Layer 3 of a small transformer language model trained on English Wikipedia (11 layers, counted from 0, width 64).
A neuron's activation on a vector x is GELU(weights . x), where the dot is the dot product.
The model reads these tokens: " II" " the" " P" "ious" " (" "9" "7" "2" ")," " the" " P" "ř" "em" "y" "s" "li" "d" "s" " rule"

The vector x that enters this layer's MLP at each token. A number n stands for (n - 128) times 0.014.
0 " II": 132, 191, 146, 165, 135, 144, 149, 204, 137, 128, 95, 116, 102, 121, 128, 100, 46, 112, 124, 105, 119, 88, 153, 102, 135, 140, 209, 102, 82, 174, 115, 80, 141, 184, 141, 118, 147, 194, 119, 128, 109, 183, 124, 64, 117, 84, 123, 141, 133, 137, 81, 143, 171, 149, 58, 116, 105, 163, 119, 102, 79, 124, 250, 78
1 " the": 135, 197, 145, 188, 87, 144, 102, 178, 111, 155, 134, 141, 93, 135, 172, 115, 72, 146, 136, 98, 88, 101, 164, 96, 128, 127, 203, 94, 102, 129, 152, 68, 151, 190, 108, 140, 182, 203, 124, 140, 90, 192, 102, 69, 142, 73, 105, 122, 141, 154, 68, 122, 179, 162, 63, 127, 37, 153, 125, 84, 50, 180, 243, 81
2 " P": 124, 190, 144, 172, 107, 133, 113, 174, 128, 143, 85, 111, 63, 107, 133, 44, 76, 117, 124, 142, 117, 99, 170, 81, 119, 112, 194, 83, 99, 166, 125, 83, 151, 211, 155, 158, 145, 205, 151, 128, 86, 146, 111, 57, 146, 81, 165, 144, 140, 138, 95, 102, 187, 188, 61, 100, 64, 159, 119, 106, 75, 217, 238, 70
3 "ious": 119, 177, 121, 171, 126, 137, 149, 178, 97, 157, 115, 125, 98, 102, 97, 99, 73, 89, 122, 95, 97, 93, 186, 98, 148, 153, 205, 108, 78, 125, 179, 40, 163, 179, 141, 127, 145, 219, 124, 131, 81, 186, 82, 49, 123, 85, 162, 131, 132, 147, 88, 105, 205, 188, 90, 116, 68, 154, 190, 84, 60, 160, 239, 85
4 " (": 130, 180, 136, 178, 96, 119, 120, 204, 147, 164, 110, 125, 86, 108, 123, 76, 77, 131, 133, 137, 144, 54, 136, 84, 94, 108, 204, 122, 114, 147, 137, 72, 154, 182, 178, 109, 175, 213, 131, 123, 84, 211, 66, 59, 96, 80, 118, 152, 137, 139, 56, 143, 186, 172, 61, 135, 83, 164, 102, 105, 78, 181, 227, 83
5 "9": 118, 199, 134, 216, 126, 134, 147, 209, 136, 164, 105, 98, 118, 95, 131, 89, 70, 140, 156, 116, 135, 113, 177, 94, 110, 126, 208, 133, 115, 138, 142, 56, 126, 155, 136, 113, 166, 206, 120, 121, 68, 176, 50, 44, 87, 81, 144, 134, 151, 126, 85, 124, 184, 145, 62, 104, 94, 160, 171, 95, 72, 202, 220, 66
6 "7": 117, 188, 148, 214, 124, 146, 142, 193, 105, 164, 101, 107, 107, 101, 122, 85, 67, 138, 133, 104, 108, 93, 188, 96, 128, 131, 202, 144, 104, 137, 160, 75, 123, 166, 128, 105, 180, 169, 125, 126, 69, 186, 37, 44, 107, 91, 126, 152, 149, 129, 88, 124, 194, 172, 55, 101, 102, 164, 177, 86, 82, 192, 220, 82
7 "2": 125, 196, 140, 210, 117, 144, 140, 210, 108, 150, 91, 117, 116, 102, 122, 115, 70, 148, 123, 108, 136, 87, 196, 112, 141, 112, 203, 133, 101, 159, 183, 94, 127, 171, 107, 105, 181, 164, 137, 131, 90, 170, 47, 37, 111, 83, 140, 135, 137, 139, 84, 110, 178, 216, 50, 92, 83, 160, 159, 77, 86, 196, 207, 66
8 "),": 164, 180, 151, 222, 115, 110, 115, 221, 114, 187, 110, 123, 119, 117, 118, 100, 77, 133, 124, 107, 122, 82, 148, 114, 143, 139, 182, 84, 97, 133, 164, 83, 132, 184, 153, 113, 196, 187, 132, 120, 91, 228, 78, 57, 112, 72, 164, 119, 116, 118, 50, 119, 190, 186, 47, 154, 80, 157, 105, 103, 78, 152, 216, 89
9 " the": 131, 189, 158, 201, 87, 132, 90, 180, 116, 159, 150, 146, 91, 139, 176, 111, 76, 143, 133, 96, 83, 108, 163, 104, 123, 129, 201, 96, 106, 109, 144, 82, 141, 184, 103, 142, 196, 197, 121, 140, 90, 186, 90, 65, 131, 79, 134, 132, 140, 146, 55, 123, 180, 178, 59, 135, 61, 149, 124, 95, 59, 173, 242, 81
10 " P": 121, 182, 145, 177, 107, 126, 106, 171, 126, 146, 82, 106, 66, 100, 132, 41, 77, 119, 126, 152, 112, 104, 169, 87, 114, 118, 187, 83, 103, 158, 121, 85, 150, 199, 155, 160, 157, 201, 152, 126, 87, 144, 115, 52, 137, 92, 178, 154, 142, 141, 89, 106, 195, 193, 57, 106, 71, 156, 121, 113, 84, 216, 238, 65
11 "ř": 131, 226, 146, 211, 116, 106, 136, 203, 102, 148, 54, 73, 95, 85, 96, 76, 79, 125, 132, 108, 80, 80, 166, 104, 141, 96, 190, 94, 136, 147, 136, 74, 159, 193, 180, 187, 160, 185, 155, 117, 88, 126, 109, 51, 92, 96, 144, 116, 147, 141, 75, 76, 196, 223, 79, 125, 73, 156, 180, 80, 82, 160, 218, 86
12 "em": 109, 191, 148, 192, 149, 113, 140, 159, 114, 170, 74, 127, 85, 97, 118, 100, 68, 139, 147, 116, 62, 54, 176, 89, 150, 155, 198, 103, 102, 146, 110, 65, 167, 190, 150, 151, 188, 212, 150, 116, 90, 146, 86, 44, 97, 104, 144, 148, 118, 137, 67, 94, 188, 231, 80, 124, 40, 157, 177, 56, 93, 204, 214, 81
13 "y": 132, 172, 132, 205, 135, 111, 158, 166, 130, 158, 104, 130, 80, 112, 114, 135, 52, 134, 120, 110, 103, 92, 182, 96, 114, 154, 200, 109, 119, 133, 130, 62, 160, 185, 138, 131, 198, 209, 138, 104, 82, 181, 87, 41, 107, 113, 130, 149, 129, 133, 81, 116, 159, 226, 74, 132, 46, 155, 168, 53, 86, 155, 235, 70
14 "s": 150, 197, 146, 226, 130, 106, 152, 144, 123, 154, 81, 137, 87, 110, 113, 122, 72, 148, 123, 127, 88, 60, 151, 80, 137, 132, 207, 104, 118, 120, 122, 76, 144, 186, 134, 139, 167, 225, 110, 121, 113, 188, 95, 53, 124, 95, 134, 168, 123, 132, 67, 124, 186, 220, 61, 135, 93, 146, 154, 49, 87, 176, 228, 59
15 "li": 139, 171, 143, 191, 109, 105, 139, 189, 138, 137, 79, 130, 104, 149, 97, 139, 77, 141, 132, 101, 147, 76, 172, 106, 125, 129, 217, 134, 98, 143, 140, 75, 146, 169, 143, 140, 178, 210, 131, 114, 101, 170, 104, 34, 78, 101, 161, 138, 122, 137, 76, 91, 178, 235, 46, 148, 53, 139, 205, 52, 96, 180, 206, 56
16 "d": 138, 204, 147, 220, 116, 125, 153, 166, 127, 159, 88, 111, 106, 124, 110, 140, 69, 131, 111, 125, 98, 85, 141, 111, 127, 134, 204, 98, 105, 135, 153, 74, 133, 191, 110, 148, 188, 193, 138, 114, 112, 176, 80, 31, 74, 93, 155, 170, 124, 131, 90, 120, 187, 210, 62, 112, 84, 139, 179, 52, 107, 165, 219, 67
17 "s": 156, 194, 150, 219, 122, 113, 151, 152, 128, 156, 78, 122, 86, 98, 119, 127, 72, 148, 128, 121, 90, 55, 148, 90, 131, 143, 208, 100, 111, 121, 126, 76, 136, 182, 136, 140, 172, 214, 104, 127, 117, 197, 89, 49, 116, 95, 146, 176, 124, 130, 72, 129, 191, 218, 56, 142, 103, 138, 150, 60, 91, 170, 226, 56
18 " rule": 116, 158, 116, 219, 155, 138, 135, 180, 143, 153, 109, 121, 84, 117, 127, 130, 72, 134, 134, 93, 93, 79, 168, 117, 106, 110, 218, 120, 94, 166, 118, 55, 159, 187, 164, 99, 154, 160, 98, 115, 114, 205, 114, 45, 83, 98, 193, 137, 122, 162, 55, 133, 187, 188, 63, 159, 43, 145, 151, 101, 77, 180, 208, 80

Each question shows the input weights of one neuron of the MLP. A number n stands for (n - 128) times 0.021.

n53: 90, 148, 167, 138, 113, 101, 149, 115, 135, 124, 124, 161, 133, 98, 101, 121, 111, 121, 149, 146, 153, 131, 139, 129, 133, 119, 132, 118, 111, 151, 171, 134, 129, 134, 124, 140, 150, 127, 135, 110, 161, 122, 136, 147, 151, 156, 101, 113, 154, 116, 131, 92, 121, 100, 142, 127, 111, 133, 130, 64, 90, 129, 114, 176
It fires most on token 11 "ř"

n8: 106, 126, 85, 131, 149, 175, 89, 147, 96, 125, 102, 114, 141, 211, 193, 110, 162, 44, 125, 115, 148, 149, 90, 107, 135, 171, 100, 110, 141, 156, 84, 114, 98, 106, 137, 131, 98, 150, 124, 209, 110, 65, 120, 82, 132, 205, 170, 129, 111, 137, 132, 162, 121, 136, 80, 134, 159, 108, 71, 137, 94, 114, 147, 129
It fires most on token 10 " P"

n217: 156, 126, 119, 150, 142, 90, 168, 139, 71, 112, 110, 137, 132, 141, 105, 157, 69, 106, 109, 163, 165, 110, 101, 106, 119, 118, 92, 120, 129, 105, 134, 133, 123, 139, 86, 91, 130, 128, 133, 96, 100, 107, 134, 147, 111, 115, 101, 143, 160, 159, 139, 124, 164, 119, 176, 133, 125, 118, 99, 73, 120, 106, 125, 141
It fires most on token 16 "d"

n231: 140, 114, 128, 135, 133, 129, 130, 127, 72, 103, 132, 107, 113, 156, 142, 149, 143, 152, 114, 143, 114, 98, 135, 159, 93, 146, 116, 114, 108, 133, 160, 145, 128, 113, 146, 131, 133, 109, 116, 147, 157, 141, 139, 122, 128, 153, 130, 142, 97, 121, 135, 118, 136, 178, 97, 76, 138, 187, 69, 144, 111, 119, 114, 167
On which two tokens does it fire most, strongest first? 8 "),", 7 "2"

n184: 135, 121, 130, 120, 141, 93, 137, 109, 136, 136, 156, 166, 121, 127, 172, 134, 134, 136, 126, 131, 101, 145, 161, 152, 113, 152, 170, 114, 145, 130, 157, 155, 130, 155, 99, 99, 148, 97, 187, 122, 105, 98, 104, 133, 92, 103, 125, 154, 115, 151, 63, 142, 148, 116, 115, 164, 153, 143, 123, 134, 131, 87, 109, 185
On which two tokens does it fire most, strongest first? 9 " the", 8 "),"

n213: 110, 127, 114, 106, 125, 121, 100, 150, 118, 133, 139, 136, 96, 118, 133, 127, 124, 102, 161, 125, 137, 124, 124, 148, 132, 115, 49, 138, 103, 126, 119, 123, 146, 169, 132, 135, 110, 156, 131, 116, 97, 85, 155, 163, 151, 119, 141, 156, 102, 143, 111, 128, 136, 136, 136, 109, 125, 153, 130, 119, 101, 138, 104, 143
On which two tokens does it fire most, strongest first? 2 " P", 10 " P"

n60: 130, 144, 133, 155, 122, 130, 94, 125, 119, 93, 149, 131, 114, 181, 104, 135, 103, 110, 159, 124, 136, 137, 157, 156, 116, 116, 135, 96, 138, 125, 143, 130, 123, 154, 126, 97, 85, 131, 121, 168, 117, 116, 161, 124, 128, 136, 143, 158, 126, 112, 94, 153, 105, 139, 176, 118, 139, 119, 108, 115, 138, 137, 140, 147
Its three highest activations, in order, are on tokens 9 " the", 18 " rule", 0 " II"

n210: 139, 115, 151, 101, 128, 115, 178, 94, 121, 151, 156, 117, 140, 122, 133, 145, 150, 129, 205, 106, 98, 126, 87, 106, 140, 107, 84, 89, 95, 118, 157, 126, 121, 84, 110, 99, 140, 149, 117, 134, 121, 127, 102, 81, 123, 179, 89, 135, 121, 142, 162, 145, 121, 158, 130, 146, 122, 133, 95, 128, 131, 129, 141, 95
It fires most on token 17 "s"

n193: 140, 130, 164, 112, 109, 148, 126, 120, 108, 116, 150, 105, 123, 124, 133, 153, 79, 102, 145, 137, 157, 118, 122, 127, 135, 161, 124, 121, 144, 97, 155, 141, 89, 143, 126, 140, 131, 143, 142, 138, 137, 106, 126, 125, 137, 150, 121, 138, 139, 149, 179, 106, 138, 141, 120, 132, 122, 87, 143, 106, 137, 139, 127, 138
It fires most on token 16 "d"

n156: 118, 150, 136, 130, 124, 151, 130, 112, 134, 124, 158, 143, 123, 108, 135, 112, 98, 142, 112, 124, 166, 150, 126, 75, 128, 139, 101, 129, 130, 152, 143, 153, 150, 140, 129, 140, 110, 87, 112, 124, 103, 77, 138, 101, 141, 125, 103, 113, 159, 150, 113, 123, 132, 131, 119, 105, 142, 150, 138, 131, 109, 129, 150, 183
On which two tokens does it fire most, strongest first? 2 " P", 10 " P"

n211: 141, 149, 119, 139, 150, 100, 144, 146, 126, 148, 124, 142, 120, 144, 103, 117, 161, 125, 139, 111, 137, 143, 128, 115, 111, 126, 99, 145, 92, 102, 97, 140, 165, 146, 70, 109, 142, 122, 101, 119, 105, 124, 130, 152, 115, 161, 53, 147, 104, 157, 133, 94, 138, 104, 157, 121, 107, 142, 86, 94, 125, 139, 111, 67
On which two tokens does it fire most, strongest first? 1 " the", 13 "y"

n96: 150, 110, 103, 133, 126, 129, 92, 151, 156, 175, 90, 175, 132, 118, 172, 155, 121, 137, 113, 168, 129, 84, 125, 125, 119, 129, 77, 125, 157, 101, 135, 147, 147, 119, 146, 122, 155, 116, 124, 117, 146, 138, 134, 169, 98, 151, 81, 104, 45, 90, 164, 133, 144, 103, 135, 144, 100, 166, 89, 139, 85, 125, 147, 126
On which two tokens does it fire most, strongest first? 8 "),", 4 " ("

n94: 148, 123, 88, 138, 150, 127, 91, 82, 153, 91, 146, 122, 147, 166, 108, 101, 126, 124, 131, 143, 111, 128, 138, 140, 139, 135, 134, 138, 152, 114, 142, 114, 162, 127, 102, 107, 142, 147, 149, 133, 79, 128, 152, 100, 106, 136, 106, 184, 79, 145, 120, 164, 114, 129, 105, 129, 157, 132, 98, 103, 174, 114, 111, 103
Its three highest activations, in order, are on tokens 14 "s", 16 "d", 13 "y"

n163: 103, 150, 148, 126, 115, 106, 137, 137, 95, 121, 110, 165, 168, 148, 126, 123, 130, 190, 105, 73, 120, 143, 113, 156, 122, 125, 127, 142, 179, 146, 120, 140, 144, 145, 112, 94, 166, 121, 110, 175, 179, 145, 122, 128, 218, 111, 111, 123, 106, 104, 140, 135, 96, 98, 92, 134, 106, 138, 145, 131, 126, 102, 137, 142
On which token does it fire most, and how strongly? 1 " the", at about 1.1

n76: 69, 149, 173, 115, 134, 158, 137, 142, 109, 127, 133, 125, 146, 96, 113, 142, 146, 109, 167, 182, 156, 124, 142, 101, 74, 75, 97, 122, 117, 92, 109, 123, 187, 112, 143, 111, 100, 117, 129, 93, 163, 135, 162, 141, 202, 112, 111, 136, 114, 83, 146, 130, 130, 108, 171, 106, 41, 122, 137, 105, 83, 130, 125, 137
It fires most on token 2 " P"

n31: 117, 122, 160, 156, 146, 132, 101, 133, 114, 159, 153, 150, 132, 155, 101, 165, 96, 146, 103, 123, 131, 126, 149, 147, 120, 160, 129, 137, 122, 113, 117, 127, 140, 115, 98, 152, 137, 156, 152, 95, 107, 129, 153, 140, 119, 181, 126, 106, 98, 157, 162, 124, 122, 148, 113, 109, 139, 158, 112, 98, 117, 134, 77, 140
On which token does it fire most, and how strongly? 13 "y", at about 1.1

n6: 92, 143, 165, 138, 131, 118, 111, 148, 135, 114, 157, 147, 123, 132, 134, 102, 132, 101, 157, 135, 118, 177, 108, 176, 144, 125, 155, 109, 125, 108, 153, 142, 159, 100, 122, 108, 133, 111, 141, 202, 118, 150, 143, 93, 121, 104, 144, 114, 162, 126, 127, 127, 68, 156, 125, 105, 141, 78, 124, 136, 117, 64, 134, 130
It fires most on token 9 " the"

n161: 82, 142, 154, 133, 112, 108, 142, 138, 86, 82, 165, 158, 109, 170, 134, 145, 138, 152, 123, 73, 113, 175, 110, 182, 112, 121, 116, 96, 131, 130, 152, 99, 95, 180, 136, 78, 99, 164, 106, 164, 125, 157, 185, 226, 158, 156, 116, 128, 182, 163, 111, 146, 94, 97, 118, 131, 150, 128, 136, 136, 98, 150, 147, 104
On which token does it fire most, and how strongly? 1 " the", at about 1.6

n118: 135, 108, 112, 116, 71, 128, 107, 139, 120, 120, 143, 112, 157, 151, 116, 137, 123, 113, 146, 90, 150, 115, 128, 145, 140, 141, 164, 130, 131, 106, 133, 160, 105, 112, 118, 133, 149, 147, 104, 122, 123, 126, 132, 113, 104, 116, 141, 154, 149, 110, 107, 111, 143, 139, 134, 128, 147, 129, 122, 122, 138, 122, 110, 178
Its three highest activations, in order, are on tokens 15 "li", 8 "),", 9 " the"

n18: 167, 132, 131, 118, 144, 155, 124, 114, 122, 95, 131, 108, 109, 106, 145, 109, 148, 118, 149, 132, 146, 120, 142, 108, 185, 108, 118, 113, 129, 89, 150, 123, 153, 123, 86, 103, 153, 98, 154, 145, 142, 105, 126, 125, 116, 167, 124, 136, 146, 118, 142, 97, 153, 122, 143, 155, 145, 111, 125, 124, 80, 118, 155, 108
On which token does it fire most, and how strongly? 3 "ious", at about 0.32

n84: 153, 144, 151, 147, 119, 137, 118, 104, 119, 149, 108, 114, 118, 102, 117, 151, 151, 115, 140, 122, 145, 120, 108, 159, 151, 145, 131, 118, 187, 129, 116, 147, 151, 125, 136, 144, 66, 165, 172, 125, 98, 105, 120, 107, 121, 93, 48, 132, 129, 122, 113, 113, 139, 100, 126, 130, 125, 71, 171, 159, 113, 112, 114, 128
On which token does it fire most, and how strongly? 11 "ř", at about 1.8

n129: 106, 155, 135, 142, 126, 176, 116, 132, 144, 116, 128, 133, 134, 129, 121, 129, 102, 103, 138, 121, 166, 93, 117, 116, 142, 121, 128, 99, 165, 139, 156, 121, 174, 127, 155, 96, 109, 115, 128, 148, 115, 118, 160, 147, 149, 118, 143, 147, 106, 108, 118, 158, 145, 147, 133, 121, 105, 108, 150, 134, 143, 124, 100, 151
It fires most on token 18 " rule"

n252: 135, 104, 161, 142, 126, 129, 121, 117, 95, 107, 141, 153, 128, 117, 125, 195, 138, 167, 98, 179, 143, 121, 84, 88, 130, 110, 129, 141, 166, 159, 137, 156, 153, 90, 159, 76, 155, 129, 100, 128, 82, 126, 94, 125, 108, 145, 130, 136, 90, 138, 122, 133, 133, 92, 91, 123, 168, 97, 136, 140, 99, 104, 156, 121
It fires most on token 4 " ("

n10: 119, 140, 103, 158, 147, 125, 103, 68, 140, 141, 200, 135, 113, 142, 137, 134, 155, 146, 129, 113, 116, 157, 110, 128, 135, 112, 163, 145, 157, 114, 79, 142, 138, 166, 110, 82, 117, 90, 95, 131, 146, 123, 183, 69, 165, 88, 121, 175, 116, 134, 120, 110, 154, 70, 135, 155, 123, 104, 123, 151, 117, 70, 159, 132
Its three highest activations, in order, are on tokens 18 " rule", 9 " the", 1 " the"

n139: 153, 164, 133, 105, 116, 140, 132, 130, 138, 163, 150, 142, 123, 100, 146, 115, 132, 156, 156, 88, 89, 152, 139, 129, 112, 176, 92, 144, 130, 177, 155, 136, 91, 140, 94, 140, 99, 71, 113, 179, 140, 145, 124, 106, 103, 113, 123, 133, 147, 130, 146, 139, 159, 111, 95, 166, 139, 133, 115, 160, 156, 136, 100, 96
It fires most on token 6 "7"

n133: 113, 155, 96, 126, 137, 138, 138, 123, 172, 179, 125, 168, 140, 142, 163, 135, 165, 146, 122, 121, 120, 144, 101, 71, 191, 127, 100, 120, 116, 95, 130, 148, 155, 126, 148, 141, 165, 124, 121, 115, 113, 125, 121, 90, 97, 194, 76, 116, 70, 177, 150, 142, 98, 117, 107, 113, 119, 108, 84, 87, 111, 104, 140, 123
It fires most on token 1 " the"

n5: 131, 108, 99, 112, 155, 128, 138, 105, 123, 99, 109, 130, 163, 149, 121, 128, 131, 105, 109, 121, 103, 79, 140, 160, 103, 131, 143, 98, 127, 129, 146, 134, 127, 125, 105, 119, 152, 138, 116, 124, 114, 145, 150, 131, 99, 157, 137, 135, 104, 135, 120, 142, 120, 128, 140, 131, 141, 120, 149, 97, 142, 117, 105, 128
It fires most on token 16 "d"

n116: 119, 141, 126, 135, 110, 142, 136, 84, 133, 150, 115, 130, 100, 96, 89, 136, 137, 103, 112, 109, 219, 140, 138, 121, 156, 167, 146, 108, 97, 104, 149, 165, 149, 109, 154, 127, 139, 101, 148, 99, 78, 109, 139, 111, 145, 182, 84, 106, 64, 154, 147, 148, 183, 123, 138, 146, 126, 86, 94, 104, 149, 115, 146, 112
It fires most on token 13 "y"

n226: 139, 137, 112, 106, 126, 159, 153, 148, 166, 120, 149, 130, 118, 145, 143, 94, 151, 135, 99, 145, 165, 139, 140, 147, 153, 173, 134, 139, 120, 86, 137, 91, 121, 66, 135, 125, 149, 108, 155, 118, 149, 120, 144, 126, 117, 90, 99, 137, 116, 132, 127, 145, 111, 123, 105, 128, 100, 113, 136, 142, 109, 133, 118, 92
On which two tokens does it fire most, strongest first? 5 "9", 15 "li"

n114: 104, 146, 167, 121, 109, 130, 157, 132, 65, 133, 103, 115, 125, 97, 104, 164, 79, 137, 144, 138, 178, 99, 117, 158, 147, 151, 79, 128, 133, 97, 181, 74, 152, 170, 171, 150, 128, 97, 135, 125, 175, 86, 133, 161, 177, 161, 80, 115, 133, 180, 135, 93, 138, 103, 183, 150, 88, 117, 105, 98, 103, 97, 160, 136
On which token does it fire most, and how strongly? 11 "ř", at about 1.9

n143: 98, 112, 129, 134, 82, 161, 136, 140, 116, 140, 128, 133, 177, 106, 110, 151, 117, 167, 137, 152, 165, 137, 131, 165, 150, 87, 128, 135, 85, 135, 94, 176, 136, 127, 112, 157, 129, 103, 110, 132, 170, 163, 135, 115, 130, 107, 72, 129, 155, 101, 143, 147, 147, 150, 114, 88, 122, 131, 104, 163, 136, 92, 119, 108
It fires most on token 7 "2"

n254: 161, 110, 99, 120, 127, 110, 142, 122, 103, 143, 107, 143, 140, 128, 114, 136, 119, 128, 125, 111, 101, 128, 136, 124, 117, 118, 78, 167, 134, 152, 133, 138, 94, 122, 130, 114, 129, 131, 127, 125, 129, 137, 119, 109, 103, 144, 136, 160, 94, 109, 127, 145, 105, 130, 122, 129, 120, 152, 145, 101, 153, 107, 107, 103
Its three highest activations, in order, are on tokens 15 "li", 16 "d", 13 "y"

n181: 111, 102, 103, 108, 128, 121, 146, 133, 175, 130, 162, 102, 128, 107, 116, 124, 119, 125, 188, 118, 118, 176, 68, 117, 95, 140, 138, 128, 155, 129, 66, 141, 99, 99, 134, 112, 136, 137, 139, 98, 67, 88, 128, 141, 100, 129, 89, 124, 170, 116, 131, 125, 155, 17, 85, 138, 148, 102, 176, 110, 142, 114, 148, 98
On which token does it fire most, and how strongly? 5 "9", at about 1.2

n170: 144, 101, 153, 119, 120, 98, 129, 132, 138, 130, 148, 140, 146, 87, 134, 105, 126, 126, 116, 75, 133, 88, 151, 97, 118, 126, 128, 156, 134, 138, 124, 138, 129, 159, 118, 133, 126, 94, 142, 132, 148, 105, 144, 57, 142, 86, 151, 144, 153, 118, 121, 103, 116, 101, 163, 141, 147, 99, 141, 147, 134, 102, 154, 133
Its three highest activations, in order, are on tokens 11 "ř", 0 " II", 3 "ious"

n39: 168, 128, 109, 129, 145, 107, 161, 144, 104, 135, 113, 123, 146, 131, 104, 145, 145, 148, 152, 197, 90, 123, 93, 95, 87, 134, 121, 103, 109, 109, 97, 186, 182, 130, 68, 130, 93, 131, 127, 93, 83, 174, 114, 131, 122, 118, 97, 157, 89, 146, 111, 102, 121, 132, 150, 127, 135, 171, 118, 126, 103, 112, 96, 172
It fires most on token 14 "s"

n95: 110, 113, 154, 131, 165, 139, 118, 118, 140, 142, 126, 102, 106, 122, 130, 125, 134, 128, 111, 155, 134, 136, 116, 124, 119, 140, 151, 123, 140, 92, 134, 153, 150, 142, 83, 132, 126, 124, 111, 169, 124, 126, 123, 133, 126, 141, 116, 125, 98, 116, 137, 128, 170, 141, 152, 134, 131, 128, 170, 107, 116, 105, 126, 129
It fires most on token 16 "d"

n232: 144, 122, 131, 90, 116, 132, 119, 112, 182, 115, 87, 162, 97, 153, 155, 131, 111, 132, 77, 173, 118, 97, 172, 129, 117, 79, 143, 116, 122, 82, 141, 145, 115, 111, 127, 115, 149, 115, 124, 158, 113, 123, 129, 136, 128, 142, 86, 84, 176, 141, 97, 128, 110, 118, 165, 164, 135, 121, 119, 91, 139, 116, 138, 133
It fires most on token 1 " the"

n145: 157, 82, 136, 130, 140, 134, 117, 125, 116, 132, 104, 132, 127, 138, 104, 151, 98, 129, 131, 157, 146, 109, 169, 138, 112, 125, 144, 124, 147, 168, 156, 156, 139, 130, 111, 116, 153, 108, 111, 131, 135, 128, 134, 144, 128, 137, 102, 172, 102, 106, 124, 153, 160, 142, 134, 142, 108, 125, 106, 85, 133, 110, 129, 159
On which token does it fire most, and how strongly? 13 "y", at about 1.2

n32: 120, 105, 105, 135, 119, 171, 108, 145, 87, 144, 170, 122, 118, 100, 140, 121, 148, 115, 160, 94, 106, 151, 93, 133, 107, 127, 117, 80, 77, 136, 126, 121, 155, 121, 132, 175, 131, 130, 133, 172, 136, 150, 103, 107, 127, 171, 147, 132, 118, 116, 169, 123, 155, 125, 120, 114, 182, 148, 125, 115, 123, 147, 108, 154
On which token does it fire most, and how strongly? 3 "ious", at about 0.53

n19: 150, 134, 86, 110, 123, 160, 131, 109, 135, 94, 126, 109, 157, 122, 132, 141, 132, 135, 108, 122, 185, 90, 133, 110, 150, 136, 152, 137, 133, 73, 137, 185, 139, 186, 100, 156, 137, 136, 157, 175, 162, 138, 123, 122, 117, 103, 134, 130, 116, 157, 127, 124, 102, 115, 99, 130, 160, 56, 158, 146, 144, 107, 142, 122
It fires most on token 16 "d"